Layer 10 of a small transformer language model trained on English Wikipedia (14 layers, counted from 0, width 64).
In attention head 0, each number of a token's query is one row of weights dot the token's vector x plus its bias. The head spreads its attention over the tokens so far by the softmax of query dot key.

Query weights of the head. A number n stands for (n - 500) times 0.0024.
q0 (bias 0.000): 300 498 439 313 499 395 621 584 548 432 194 482 544 341 617 448 486 416 376 598 461 397 607 398 568 458 552 454 448 474 426 375 544 377 499 445 491 361 492 437 387 521 537 595 413 602 488 360 513 265 456 446 524 419 406 424 511 578 408 536 490 552 438 570
q1 (bias -0.027): 427 464 597 453 674 495 273 425 625 482 531 377 492 365 514 472 488 461 798 704 439 479 330 475 423 311 550 435 582 547 543 354 356 521 519 595 516 571 458 592 696 516 463 722 542 572 442 592 484 650 335 446 497 508 449 523 457 447 495 542 796 722 476 577
q2 (bias -0.054): 448 482 440 368 554 424 600 581 382 427 319 347 319 424 392 483 568 466 459 428 605 446 456 457 606 690 629 504 446 362 365 720 569 388 431 402 446 362 349 509 380 628 684 481 531 516 478 488 642 548 526 604 584 520 589 315 547 476 281 610 464 500 444 337
q3 (bias 0.057): 629 571 452 449 461 415 453 570 523 369 713 462 525 479 403 517 544 413 492 466 689 451 302 552 607 359 440 346 406 452 575 353 541 520 570 575 541 818 427 371 477 592 461 592 566 425 431 526 447 555 560 553 366 617 567 506 370 377 627 365 566 547 448 415
q4 (bias -0.015): 477 285 574 406 400 424 526 653 492 621 472 614 543 596 532 426 460 527 282 594 340 574 597 413 452 414 430 574 944 568 648 569 429 439 547 567 492 461 579 368 558 402 578 426 515 454 603 405 465 265 634 563 562 501 470 449 578 642 585 508 528 202 727 686
q5 (bias -0.173): 572 343 412 469 641 691 410 423 455 435 455 457 322 294 331 437 532 719 572 632 511 488 372 517 401 497 517 828 229 366 634 398 588 547 632 383 565 499 445 361 519 796 569 665 460 532 379 490 222 756 310 536 626 251 703 516 511 360 512 297 580 542 413 348
q6 (bias 0.040): 622 401 635 385 588 546 262 468 539 378 525 350 521 361 512 316 492 528 513 555 682 434 508 462 502 471 411 506 266 524 571 574 335 536 590 637 412 557 437 551 452 659 441 539 445 384 466 847 414 692 521 445 629 389 502 228 422 415 341 646 447 558 502 354
q7 (bias 0.122): 452 366 451 698 376 583 479 517 728 559 638 438 538 639 422 611 222 523 279 477 620 397 641 319 513 298 251 499 721 455 648 477 520 566 484 611 526 495 503 461 430 538 559 388 531 521 442 479 641 461 545 355 251 614 547 566 414 537 759 638 730 509 711 564
q8 (bias -0.161): 461 470 286 384 606 569 601 351 445 584 474 285 584 371 340 459 657 431 398 644 427 419 569 533 488 469 706 524 502 494 317 328 514 648 472 457 362 662 440 483 610 493 467 684 325 442 453 523 333 548 276 457 637 318 734 232 709 474 344 498 587 575 537 443
q9 (bias -0.039): 483 393 613 401 352 445 473 614 371 366 437 633 585 155 497 416 589 539 427 640 446 478 557 484 381 497 398 642 532 491 584 501 412 324 624 643 319 445 366 483 504 792 745 406 682 595 638 630 708 448 461 647 619 432 340 527 510 575 409 569 289 646 305 444
q10 (bias -0.118): 215 562 389 534 467 518 699 773 653 502 349 548 357 690 609 447 558 510 617 566 480 695 546 460 531 468 350 505 583 566 370 439 567 391 604 279 462 452 424 660 609 712 536 608 386 472 391 584 390 513 275 481 605 247 708 457 547 452 546 808 336 361 195 552
q11 (bias 0.003): 454 566 715 386 510 422 403 594 624 512 517 572 505 547 482 237 411 363 426 466 383 584 579 462 695 352 388 303 315 628 342 639 577 553 493 459 741 417 576 339 534 396 391 361 408 311 333 357 555 612 468 350 616 520 488 511 405 613 499 453 489 299 326 229
q12 (bias 0.101): 564 610 353 584 580 615 690 771 653 402 451 391 534 655 505 570 526 561 677 421 313 689 678 699 566 473 351 464 416 522 477 464 433 255 630 565 517 431 779 436 601 567 585 399 529 674 469 384 338 383 606 582 501 587 219 594 615 657 629 425 478 579 719 558
q13 (bias -0.149): 643 574 627 518 380 498 510 509 348 537 473 541 277 670 517 418 424 594 745 573 493 690 271 233 284 316 644 911 398 331 700 623 498 754 700 455 491 432 508 422 461 691 530 439 630 745 595 502 537 506 726 514 317 211 607 456 350 365 350 434 645 566 440 576
q14 (bias 0.058): 500 404 521 581 323 634 475 625 489 379 505 599 505 321 720 438 551 575 550 626 370 704 479 683 550 479 369 507 363 706 620 435 437 386 495 582 399 509 532 779 720 387 449 391 420 453 718 722 503 250 597 665 498 356 384 451 478 571 514 428 354 839 630 624
q15 (bias -0.170): 652 340 434 388 423 332 364 505 396 701 394 736 435 422 431 328 447 228 457 630 655 594 454 468 509 648 546 553 492 662 312 443 785 752 260 638 496 453 408 435 573 384 568 619 364 397 538 556 506 430 236 425 582 425 384 536 847 576 331 551 457 502 607 464
q16 (bias 0.067): 544 515 440 974 473 505 603 505 255 617 839 418 413 516 453 633 406 701 746 204 339 620 394 597 656 622 328 642 487 556 538 593 524 275 428 499 751 503 433 653 554 575 327 390 703 473 553 621 510 492 673 275 570 563 650 720 653 478 755 354 673 272 466 481
q17 (bias 0.053): 828 689 676 445 616 480 419 247 297 645 615 718 441 595 504 428 605 526 597 530 722 518 623 560 530 535 396 574 267 613 522 386 500 597 654 467 500 697 380 422 422 437 178 369 426 458 496 644 395 682 814 514 239 539 811 521 352 330 667 304 561 339 529 377
q18 (bias -0.039): 604 566 576 584 422 564 419 517 510 521 577 271 347 455 380 487 498 414 715 493 683 511 285 685 516 320 423 540 472 443 600 462 667 521 591 504 535 668 398 447 602 607 470 433 677 477 481 624 515 602 502 470 388 648 610 592 521 467 525 508 668 652 511 423
q19 (bias 0.152): 419 501 401 698 464 421 665 710 563 566 571 616 686 663 495 439 358 548 408 472 316 635 793 486 635 401 329 353 704 623 579 291 376 554 524 504 568 412 659 561 446 543 586 449 481 448 579 543 360 256 547 547 621 652 488 647 503 563 789 519 317 508 598 810
q20 (bias -0.087): 464 523 613 518 611 565 656 569 459 599 469 592 504 516 511 518 486 561 463 387 354 622 548 392 386 659 534 549 306 340 431 667 462 477 416 423 498 201 497 468 393 395 409 436 450 662 435 424 484 601 396 462 440 278 608 443 569 465 374 450 462 400 390 504
q21 (bias 0.115): 509 338 477 500 471 488 592 510 532 433 428 431 450 505 420 511 552 412 330 508 544 563 391 356 429 306 541 454 415 541 669 531 491 588 499 342 652 540 532 359 501 521 373 626 566 488 461 584 491 575 474 467 423 496 392 566 421 560 673 406 428 494 444 310
q22 (bias 0.261): 367 372 380 596 447 473 380 498 614 320 560 542 691 429 603 685 436 678 420 354 549 452 472 502 601 561 325 386 542 493 482 443 441 453 575 630 479 469 515 525 302 475 680 445 640 576 477 374 542 403 799 537 422 794 491 571 328 424 782 612 409 334 592 625
q23 (bias 0.193): 568 341 573 478 339 406 388 730 416 583 501 639 533 592 452 623 269 490 502 372 622 556 467 496 502 550 409 313 596 533 393 585 456 424 427 476 542 537 549 416 448 312 472 413 554 481 600 574 669 501 528 307 445 666 410 720 557 455 483 785 398 362 436 470
q24 (bias 0.150): 442 364 520 655 454 502 436 417 692 373 445 527 667 552 517 546 334 519 388 399 689 411 500 381 464 615 470 322 635 604 486 535 327 463 566 565 587 249 555 518 324 679 586 283 665 468 339 430 612 437 555 536 477 688 498 537 137 333 644 586 395 357 499 531
q25 (bias -0.032): 437 327 482 403 613 521 524 608 620 682 545 584 372 676 554 477 241 462 560 564 476 519 429 470 550 542 344 463 846 363 410 629 536 613 368 249 599 385 596 480 422 627 498 513 384 611 369 482 504 550 362 328 336 583 429 399 490 463 269 641 527 271 444 384
q26 (bias 0.029): 583 433 566 405 641 570 476 430 378 736 574 465 318 381 542 499 485 547 462 565 432 476 459 289 564 782 489 550 519 305 513 506 508 583 397 435 556 459 648 658 614 592 438 407 434 629 404 419 517 376 339 468 590 641 510 487 614 461 508 547 537 589 346 354
q27 (bias 0.002): 312 294 472 508 565 443 437 268 606 600 695 417 627 395 259 411 389 556 208 483 664 344 585 364 456 442 555 559 577 523 519 442 586 522 521 574 403 493 409 273 379 604 452 548 554 439 559 397 385 531 360 381 393 746 730 552 407 581 444 574 570 394 635 448
q28 (bias 0.009): 480 577 549 755 448 210 586 520 458 386 647 543 302 545 585 490 524 476 711 454 596 571 554 333 715 627 457 520 593 714 487 627 633 401 600 704 515 495 311 332 690 417 477 463 367 317 609 490 407 305 266 420 345 613 688 451 483 479 345 448 512 606 603 532
q29 (bias 0.020): 491 505 443 681 545 569 636 424 670 450 583 545 517 703 366 519 365 538 422 404 483 498 651 236 491 531 384 411 649 517 521 422 523 680 293 473 502 365 439 459 291 532 578 325 465 480 369 338 633 709 415 716 281 690 674 343 203 562 357 418 714 320 525 438
q30 (bias -0.122): 404 623 503 452 241 674 346 674 591 335 357 802 272 507 509 575 417 689 479 662 757 676 720 469 294 383 517 717 499 323 453 405 600 407 653 339 566 216 321 399 359 747 601 496 740 277 419 453 591 437 528 444 455 521 378 711 435 721 679 430 457 575 490 442
q31 (bias 0.095): 336 538 489 645 491 593 643 413 426 571 618 453 368 544 351 618 453 683 487 478 503 418 774 398 716 752 445 447 475 222 414 569 569 507 557 561 460 485 617 486 565 477 564 463 393 698 376 495 473 360 493 514 468 495 678 470 480 772 578 726 396 454 335 399

Each question shows a short text with each token's key, already scaled and adjusted for position as the last token sees it. A number n stands for (n - 500) times 0.0014.

Then comes the last token's vector x. A number n stands for (n - 500) times 0.0081.

0 "7": 521 526 532 476 439 407 441 425 433 612 466 569 384 634 519 524 484 486 455 478 542 492 434 414 486 409 451 420 530 276 779 530
1 "7": 537 531 543 482 435 408 442 426 433 612 467 569 384 634 519 524 500 500 468 475 536 488 432 413 485 409 451 420 530 276 779 530
2 " |": 443 485 441 493 602 458 464 495 383 711 277 534 349 596 470 589 514 529 445 559 449 517 587 504 536 511 367 643 637 429 716 366
3 " FW": 506 464 564 498 377 495 467 556 442 668 298 268 427 630 422 341 510 524 555 453 567 571 520 437 673 375 482 490 455 452 439 693
4 " |": 516 457 458 480 641 509 496 624 338 477 294 528 498 580 524 403 462 503 404 588 429 508 591 520 668 349 338 619 638 564 471 378
5 " ESP": 518 441 511 496 458 463 452 575 313 454 449 378 575 643 553 204 484 470 512 482 471 520 459 463 703 228 420 383 500 518 337 585
6 " |": 554 481 504 448 643 516 500 565 309 460 419 520 565 632 570 371 521 460 400 573 430 505 583 552 604 342 324 529 646 518 427 298
x: 475 541 420 508 508 503 427 568 529 419 522 487 671 650 518 604 216 554 642 487 550 409 364 507 453 557 485 541 470 449 485 475 459 624 517 579 495 487 425 470 374 478 584 544 606 658 601 327 422 440 646 515 423 517 682 441 181 468 591 482 474 446 455 618
Which token does the last token look at most, and with what share of its attention? 4 " |", with about 40%

0 " other": 507 502 503 553 480 379 541 594 387 559 451 508 505 406 591 399 488 484 493 505 436 523 517 517 697 435 476 468 491 474 700 569
1 ",": 512 495 478 538 532 440 471 522 338 617 437 589 493 425 531 465 511 498 478 508 498 523 581 469 626 496 446 451 475 450 774 489
2 " they": 474 499 460 555 530 387 505 551 363 486 430 528 485 552 580 405 511 493 456 551 454 525 619 575 663 409 386 509 479 476 676 475
3 " develop": 517 514 477 523 462 413 493 579 306 575 513 572 596 607 566 439 509 499 511 535 470 524 542 581 615 480 413 423 509 517 662 525
4 " a": 479 502 484 481 553 356 509 577 249 604 482 633 583 433 558 398 498 501 466 521 448 528 578 632 704 491 459 467 474 544 706 519
5 " strong": 469 510 481 504 521 380 527 600 375 630 419 503 597 492 632 417 500 519 497 513 442 515 530 578 616 487 508 459 480 520 653 686
6 " bond": 484 492 484 509 505 407 521 589 376 616 445 522 578 401 628 444 488 511 488 509 426 486 552 532 620 459 561 445 559 435 681 677
x: 519 417 580 455 418 550 431 513 402 320 506 569 513 496 479 432 774 546 529 573 538 404 670 489 567 552 435 449 520 651 433 602 531 381 332 663 712 383 460 535 472 583 624 537 505 353 474 491 484 489 375 526 515 654 303 548 314 610 513 442 402 708 415 557
To which token does the last token give the most attention? 4 " a"

0 "er": 505 514 482 533 463 429 534 543 325 462 572 568 651 605 614 338 494 506 516 492 412 496 555 503 538 346 385 361 639 366 627 528
1 "ho": 518 509 493 497 451 451 552 568 412 426 580 523 715 626 598 367 487 501 526 465 431 495 511 549 478 356 485 326 589 341 569 608
2 "fer": 543 517 473 522 482 462 519 552 338 443 540 575 714 593 598 390 500 504 530 488 417 466 546 555 467 393 438 367 629 363 621 583
3 ",": 448 481 475 493 547 449 446 509 278 581 560 673 542 525 545 408 487 497 456 494 491 505 543 442 445 473 354 433 586 449 823 378
4 " Ja": 484 496 498 535 498 432 565 594 396 409 569 414 664 584 634 310 523 514 518 488 455 492 482 610 647 331 551 370 520 514 498 602
5 "ri": 483 481 463 517 499 476 503 519 417 470 553 433 734 668 649 258 493 507 489 490 429 504 528 507 525 384 543 376 559 343 468 639
6 " Tu": 485 476 484 504 538 507 536 553 395 335 584 485 669 467 612 372 490 486 471 497 451 446 509 591 569 390 626 449 639 435 334 588
x: 391 587 564 488 547 298 511 627 536 340 601 433 485 618 657 561 670 393 486 401 497 413 449 544 586 359 494 571 458 794 535 465 545 506 639 588 768 351 640 539 594 566 488 478 503 666 614 536 503 498 431 392 457 552 529 509 493 498 485 520 556 512 437 573
Which token does the last token look at most, and with what share of its attention? 0 "er", with about 40%

0 " MF": 473 514 570 503 445 507 480 601 405 285 598 507 565 520 495 350 483 503 484 463 530 453 548 501 631 324 397 447 546 373 406 409
1 " |": 479 497 425 533 587 509 472 548 319 476 401 523 506 615 511 406 537 536 496 565 402 498 605 507 617 394 290 559 615 521 475 258
2 " HUN": 481 483 519 473 459 448 449 567 293 380 375 425 635 509 527 219 512 545 490 499 489 520 506 458 710 273 423 418 489 520 386 524
3 " |": 468 457 438 503 614 513 518 537 346 489 460 516 553 588 571 383 479 518 451 579 399 493 586 547 617 346 289 513 595 465 452 251
4 " P": 486 470 517 516 444 535 551 553 473 458 455 274 673 586 444 328 512 520 520 483 471 512 397 490 698 280 400 362 513 487 473 522
5 "é": 425 478 470 529 463 542 535 482 455 404 549 412 707 525 565 379 506 505 541 473 448 501 489 543 563 348 550 351 520 395 356 659
6 "ter": 458 484 467 548 439 514 502 561 415 463 607 483 719 580 594 327 476 501 555 474 450 510 462 500 543 455 529 329 531 418 507 626
x: 622 552 475 745 510 476 600 620 628 401 527 658 552 564 546 388 372 534 564 318 499 414 458 587 530 499 617 456 625 461 553 525 575 508 415 586 755 539 596 694 467 563 680 483 360 271 468 644 507 517 646 585 452 391 569 504 363 506 411 562 384 592 585 436
Which two tokens does the last token look at most, in order? 2 " HUN", 3 " |"

0 " ": 476 523 518 527 518 442 542 588 504 658 310 410 481 430 635 605 486 465 490 500 520 514 554 529 656 464 561 467 549 444 532 536
1 "1": 536 537 556 513 462 419 482 483 511 523 186 444 575 526 623 527 470 491 515 467 522 490 489 562 501 463 623 365 413 328 508 601
2 "9": 547 557 544 552 475 424 478 504 465 564 364 490 441 576 666 539 504 495 511 488 499 471 555 499 564 462 559 394 436 370 519 553
3 "7": 510 552 526 555 514 453 487 478 483 566 358 488 425 582 677 633 513 525 509 516 505 486 553 532 551 482 608 396 493 295 537 603
4 "0": 486 483 538 513 499 374 484 435 422 523 484 514 399 536 586 609 519 516 525 517 477 480 546 456 593 438 553 412 501 243 578 479
5 ".": 515 493 539 493 487 453 426 451 392 683 433 554 291 613 487 531 489 488 490 503 597 499 574 537 462 501 399 579 557 319 681 348
6 " G": 496 460 546 516 517 469 560 499 498 509 347 267 484 448 456 492 489 504 519 458 486 484 435 507 629 435 514 485 572 399 667 557
x: 448 548 527 769 432 411 392 396 497 242 666 475 541 514 533 573 451 640 496 540 402 417 578 349 448 399 551 397 523 404 547 577 487 481 523 542 723 478 841 497 477 552 550 626 449 533 440 495 402 258 460 520 496 519 408 655 613 507 592 391 478 463 630 444
Which two tokens does the last token look at most, in order? 0 " ", 1 "1"

0 " MF": 470 516 578 503 439 508 478 612 395 261 608 507 572 522 495 334 481 503 483 459 534 448 553 501 646 304 385 442 551 359 395 399
1 " |": 476 497 417 537 596 510 469 554 299 473 390 525 506 628 512 396 541 540 496 572 391 498 617 508 630 382 267 566 628 523 473 231
2 " ": 526 554 520 521 444 471 537 622 452 602 367 236 542 604 556 375 490 505 514 509 497 552 504 479 783 372 505 397 476 566 447 496
3 "POL": 475 429 497 480 476 438 448 497 307 371 218 313 707 580 547 248 502 542 494 500 470 527 497 501 701 267 470 359 458 447 306 559
4 " |": 518 440 428 500 673 509 501 561 320 438 339 468 657 558 670 371 476 498 413 587 385 486 635 608 607 348 366 514 596 486 335 321
5 " Os": 453 480 457 544 533 464 579 536 475 263 437 326 718 499 574 332 512 513 496 512 425 451 481 655 661 288 579 422 512 458 331 600
6 "kar": 490 475 451 522 463 488 484 490 378 360 515 346 752 652 647 238 486 500 527 489 413 520 453 535 517 361 594 349 523 474 355 669
x: 501 539 545 628 520 469 435 559 572 385 421 538 446 627 486 524 377 392 625 395 513 496 483 374 536 528 502 453 478 650 600 570 577 490 476 491 731 435 614 459 407 522 706 364 282 642 607 649 439 422 610 610 562 439 608 595 259 420 493 616 464 386 515 624
To which token does the last token give the most attention? 4 " |"

0 "ly": 492 518 472 540 532 417 523 585 336 521 496 549 629 587 620 470 493 504 523 529 446 511 613 569 544 413 364 478 580 413 589 525
1 ",": 505 493 471 528 524 473 472 537 335 630 537 619 563 483 547 435 514 501 493 514 498 524 586 457 533 522 404 463 522 480 746 476
2 " F": 530 500 527 528 486 468 533 568 438 414 491 405 669 563 532 346 504 524 496 473 481 521 460 491 622 368 444 319 521 379 610 525
3 "ight": 498 500 472 535 517 446 500 529 382 465 439 419 644 652 633 339 509 516 495 526 426 510 553 504 580 418 533 376 552 387 501 649
4 "ing": 484 492 468 528 510 434 498 557 326 442 487 476 677 669 630 314 503 507 481 534 436 488 522 538 538 429 462 381 553 447 526 633
5 " Arts": 513 485 478 507 544 434 498 565 284 462 512 571 606 538 653 314 484 492 454 531 416 468 541 512 594 400 482 374 594 513 539 535
6 " International": 527 494 491 484 548 418 487 576 261 473 560 561 602 565 660 344 497 479 472 521 427 477 484 555 601 442 501 367 557 504 560 462
x: 430 391 503 589 353 515 452 655 518 413 432 503 627 551 690 421 490 433 539 427 470 510 471 538 403 510 347 542 546 620 575 424 592 459 433 506 779 374 441 747 315 480 563 438 603 343 560 415 628 545 549 510 420 485 452 628 306 350 545 414 593 567 466 542
To which token does the last token give the most attention? 6 " International"

0 " historical": 522 491 483 537 494 377 496 658 298 649 504 576 480 486 657 343 499 478 527 512 385 497 572 553 656 525 525 532 522 513 680 580
1 " ": 512 540 510 537 510 440 577 646 527 674 485 395 433 316 654 572 481 472 508 500 467 502 499 467 774 421 601 443 583 455 612 538
2 "source": 536 489 499 510 433 391 501 618 376 646 392 477 529 454 578 422 505 509 544 485 453 483 542 578 565 447 558 491 514 414 713 698
3 " material": 511 500 463 542 499 399 530 664 333 556 560 586 613 508 687 407 511 502 502 527 417 472 577 561 606 401 449 409 578 449 674 554
4 ",": 487 510 486 532 539 421 472 576 301 686 506 645 529 491 603 457 483 490 473 518 486 518 597 488 518 527 422 424 535 491 866 485
5 " interview": 505 502 464 544 503 403 510 611 317 571 482 485 565 548 612 346 495 506 467 556 381 500 591 516 640 389 470 430 548 470 750 584
6 "s": 522 492 490 530 510 393 526 564 314 578 510 521 562 554 650 332 494 496 459 543 432 493 599 496 601 389 390 399 576 451 732 573
x: 528 420 490 523 386 506 470 516 436 297 478 542 678 553 557 520 629 378 667 772 426 476 571 544 534 507 426 412 450 539 530 462 437 583 530 674 618 373 469 421 439 579 627 446 664 259 474 585 510 377 521 622 334 467 316 509 263 608 452 439 489 440 487 418
Which token does the last token look at most, and with what share of its attention? 4 ",", with about 30%

0 ",": 521 501 482 529 502 461 472 516 405 631 474 494 561 588 555 400 501 491 516 492 492 539 530 461 511 508 448 426 474 446 779 540
1 " Shaw": 515 508 477 543 499 436 494 555 363 433 502 433 625 631 620 323 503 516 505 521 442 517 519 498 606 371 518 382 546 422 514 557
2 "n": 507 506 488 539 485 470 504 547 410 452 551 459 663 683 639 342 503 508 507 510 454 508 482 511 513 405 485 377 556 403 497 573
3 " Donald": 474 482 475 531 511 496 501 539 379 425 587 466 608 651 628 333 497 509 492 517 445 515 476 490 538 405 516 388 569 389 506 538
4 "son": 486 482 491 518 504 453 488 545 334 427 611 535 566 579 626 354 487 504 491 516 431 500 526 462 572 401 469 386 606 434 520 478
5 ",": 538 494 505 515 534 449 475 518 335 472 610 580 524 583 559 433 487 489 464 516 463 502 528 447 533 453 384 385 567 450 636 335
6 " Wolf": 494 494 486 530 493 454 496 551 386 416 562 416 623 664 615 289 491 498 508 498 465 505 484 522 515 395 532 364 524 418 540 575
x: 541 644 484 674 425 319 587 549 527 442 445 625 542 526 639 466 570 576 636 415 355 607 390 459 469 434 342 514 585 768 563 543 422 562 660 551 746 439 745 415 448 570 577 540 445 520 545 641 478 428 616 538 474 570 548 526 392 387 474 558 432 584 473 591
To which token does the last token give the most attention? 4 "son"

0 "|": 515 539 494 544 524 458 535 393 403 263 311 519 470 267 513 584 519 487 472 514 429 483 602 521 815 343 488 530 642 554 167 364
1 " ": 498 567 562 504 489 505 574 502 509 395 383 405 455 244 592 590 482 469 485 485 509 477 524 484 832 364 621 458 618 569 184 498
2 "5": 538 564 573 501 463 529 500 439 537 301 329 418 552 369 520 528 500 516 507 464 498 460 496 430 750 375 650 372 497 490 137 575
3 " |": 493 489 465 481 639 580 486 470 433 290 81 534 489 330 476 592 491 528 477 534 451 459 652 583 604 478 542 650 575 512 110 428
4 " MF": 495 473 540 510 401 536 491 509 433 317 181 358 476 493 411 391 516 513 576 463 512 522 559 529 680 387 611 492 439 537 76 670
5 " |": 538 470 480 459 654 586 495 568 376 244 301 647 458 289 463 515 499 499 448 517 453 457 619 577 645 391 475 678 641 618 188 420
6 " SWE": 503 467 514 484 481 525 481 580 326 240 369 533 564 384 479 349 498 469 538 469 473 482 468 517 691 287 536 469 554 596 158 607
x: 453 580 512 521 601 503 568 480 533 665 456 466 713 567 615 421 298 483 525 554 484 366 530 460 627 507 441 373 394 530 532 613 583 552 403 441 861 469 641 439 251 373 511 520 451 397 527 424 495 512 624 482 488 611 468 518 392 422 611 465 471 490 435 560
Which token does the last token look at most, and with what share of its attention? 5 " |", with about 60%

0 "|": 512 531 496 535 519 467 527 416 424 313 352 515 476 316 510 566 515 490 478 511 444 487 581 517 748 377 490 523 612 543 238 393
1 " ": 499 553 549 503 491 504 559 502 507 417 408 425 465 299 573 571 486 476 488 488 507 482 519 487 761 393 595 467 593 554 252 499
2 "2": 544 552 548 500 483 548 489 442 543 345 325 445 558 379 496 523 498 507 518 478 503 456 505 449 660 392 624 409 453 457 205 558
3 "5": 512 527 553 511 494 505 502 438 524 330 342 487 468 419 517 569 508 533 516 489 496 473 521 417 686 393 628 430 518 479 203 538
4 " |": 510 480 479 474 615 560 484 468 447 346 201 552 441 367 464 601 491 514 465 523 470 466 617 564 582 479 522 645 569 497 220 432
5 " DF": 470 485 519 516 414 564 490 518 471 378 293 401 435 489 411 455 507 510 585 455 523 505 548 546 622 438 567 520 477 531 177 626
6 " |": 515 478 497 464 623 580 495 559 417 296 332 609 473 337 457 515 512 490 454 508 477 470 582 569 624 404 467 647 607 576 246 464
x: 418 604 392 494 655 475 477 487 599 405 537 435 628 618 419 588 244 500 577 460 573 360 441 446 656 459 434 291 429 426 450 516 448 521 469 484 577 520 573 485 307 329 426 633 424 513 500 360 469 435 554 426 406 666 551 427 208 451 542 498 533 535 430 578
Which two tokens does the last token look at most, in order? 6 " |", 0 "|"

0 ",": 519 501 484 525 502 465 475 514 416 616 477 494 554 578 549 411 501 492 514 493 493 534 527 466 509 507 454 435 477 452 747 536
1 " previously": 505 491 476 536 503 413 485 561 365 566 463 482 512 548 542 423 507 508 483 521 492 544 590 497 607 500 428 479 471 486 655 511
2 " on": 492 482 491 509 516 435 476 578 320 562 471 523 520 538 520 394 504 502 490 516 506 543 570 469 582 517 481 493 504 523 674 466
3 " ": 516 528 503 514 491 480 524 609 487 620 479 440 540 435 616 456 509 516 509 501 510 521 486 462 637 458 562 437 528 497 569 574
4 "loan": 495 495 480 523 505 421 513 559 424 613 455 500 578 511 657 422 508 506 505 517 458 502 561 527 578 480 545 449 499 414 619 630
5 " at": 503 500 518 467 561 429 461 544 319 504 467 582 489 417 542 457 495 489 474 513 531 499 574 546 558 525 513 516 546 496 612 425
6 " Mi": 471 485 506 510 520 457 555 534 472 443 541 437 583 419 526 406 487 492 515 508 473 494 466 534 689 402 574 456 533 407 504 562
x: 505 375 419 516 496 337 575 483 475 364 438 448 532 522 543 522 569 550 565 328 385 497 500 630 580 554 533 507 385 712 434 414 420 514 607 512 683 592 697 559 505 597 429 513 560 763 569 493 295 446 457 450 483 581 591 509 548 625 755 559 373 378 355 714
To which token does the last token give the most attention? 6 " Mi"

0 " G": 504 548 495 463 495 480 511 430 449 212 568 405 786 507 493 347 488 517 481 475 450 493 359 475 624 276 492 292 550 276 529 488
1 "RE": 513 525 505 414 492 489 448 406 371 292 519 555 681 563 486 376 500 568 492 508 482 489 365 553 619 234 434 406 507 256 327 550
2 " |": 424 450 423 528 620 479 461 523 287 419 430 605 591 647 545 410 514 543 459 576 388 485 597 502 574 344 261 474 630 414 518 147
3 " A": 477 464 559 453 416 379 481 418 276 494 527 403 635 778 363 241 511 526 486 456 513 532 367 533 711 371 363 366 417 460 537 484
4 "pos": 469 506 492 566 376 469 503 571 341 408 531 455 767 464 580 322 536 510 604 458 465 482 520 553 560 454 578 352 548 475 537 575
5 "to": 475 464 462 494 495 465 526 571 386 404 627 568 761 569 641 260 491 494 509 464 428 503 459 552 511 347 523 363 613 406 473 660
6 "lo": 460 470 452 498 568 545 588 483 544 309 546 377 647 519 678 563 484 513 466 492 421 460 481 630 436 357 629 403 562 326 367 687
x: 408 419 480 681 662 274 500 808 383 355 607 572 500 563 532 305 579 454 401 576 651 608 533 453 469 451 535 493 403 577 689 407 605 530 503 684 629 565 552 559 629 586 517 610 343 622 381 633 431 379 525 367 353 563 579 564 494 369 426 529 470 585 409 471
To which token does the last token give the most attention? 6 "lo"

0 "ek": 499 517 509 522 449 388 485 415 298 438 584 494 698 669 628 333 482 490 517 487 464 501 522 446 434 404 436 306 566 324 677 431
1 "s": 531 510 481 539 441 386 517 445 289 473 490 576 732 626 570 345 485 506 505 503 507 514 580 468 468 389 378 318 585 354 672 457
2 "and": 549 514 499 550 455 437 504 497 294 495 530 573 702 634 680 406 501 495 535 490 475 504 652 473 406 425 439 291 568 304 608 545
3 "er": 506 500 472 535 467 428 511 523 305 483 545 590 714 618 623 319 512 514 499 511 419 510 588 475 524 369 379 360 607 357 609 576
4 " Na": 479 473 508 508 509 453 568 591 393 450 678 498 676 525 605 307 517 510 501 518 438 497 442 481 741 277 563 350 560 405 505 535
5 "dol": 489 481 479 511 562 559 485 458 411 339 672 493 621 719 625 311 499 486 529 481 476 461 530 510 467 355 593 401 544 274 353 568
6 "ski": 501 471 486 469 578 470 500 530 328 332 623 572 727 582 631 325 491 496 477 511 414 488 444 548 585 328 469 368 573 400 456 517
x: 459 448 498 498 391 356 394 567 519 286 375 523 533 612 490 417 441 378 468 426 509 605 409 505 305 450 468 464 358 724 533 480 532 520 344 435 772 437 643 522 370 448 493 516 546 587 433 565 470 517 684 463 396 457 445 571 333 365 501 455 492 588 450 670
Which token does the last token look at most, and with what share of its attention? 1 "s", with about 40%

0 " other": 506 501 502 542 484 404 533 575 411 547 461 506 504 426 572 420 490 487 495 504 449 518 513 514 656 449 481 474 493 479 659 555
1 " de": 514 506 512 518 492 471 522 582 408 548 504 472 475 409 613 439 485 498 530 469 448 478 553 488 610 402 553 420 517 430 553 499
2 "spite": 503 495 490 522 508 440 488 543 361 616 530 552 475 512 532 440 506 500 501 502 490 520 568 524 542 520 439 515 523 486 726 483
3 " never": 500 497 501 529 497 428 499 586 403 609 498 495 533 559 577 410 505 492 504 504 503 526 603 553 561 511 425 482 457 438 630 512
4 " express": 487 509 490 515 479 434 493 584 399 603 510 523 554 601 549 406 508 505 504 507 470 510 506 504 566 499 473 473 495 483 707 548
5 "ing": 493 502 496 501 494 449 477 560 349 565 507 579 560 552 532 430 497 492 485 516 513 506 567 543 482 511 405 512 527 482 654 520
6 " it": 485 505 496 525 495 406 519 583 416 583 515 521 552 496 583 397 488 495 519 514 478 489 565 546 612 462 461 439 480 421 618 490
x: 556 536 407 343 395 369 409 542 459 346 460 610 785 515 545 555 788 455 661 408 447 444 593 529 658 653 619 665 513 532 475 500 532 571 580 660 725 493 391 651 435 481 595 574 645 368 534 653 400 535 585 544 556 507 466 457 502 678 639 455 493 625 462 424
To which token does the last token give the most attention? 1 " de"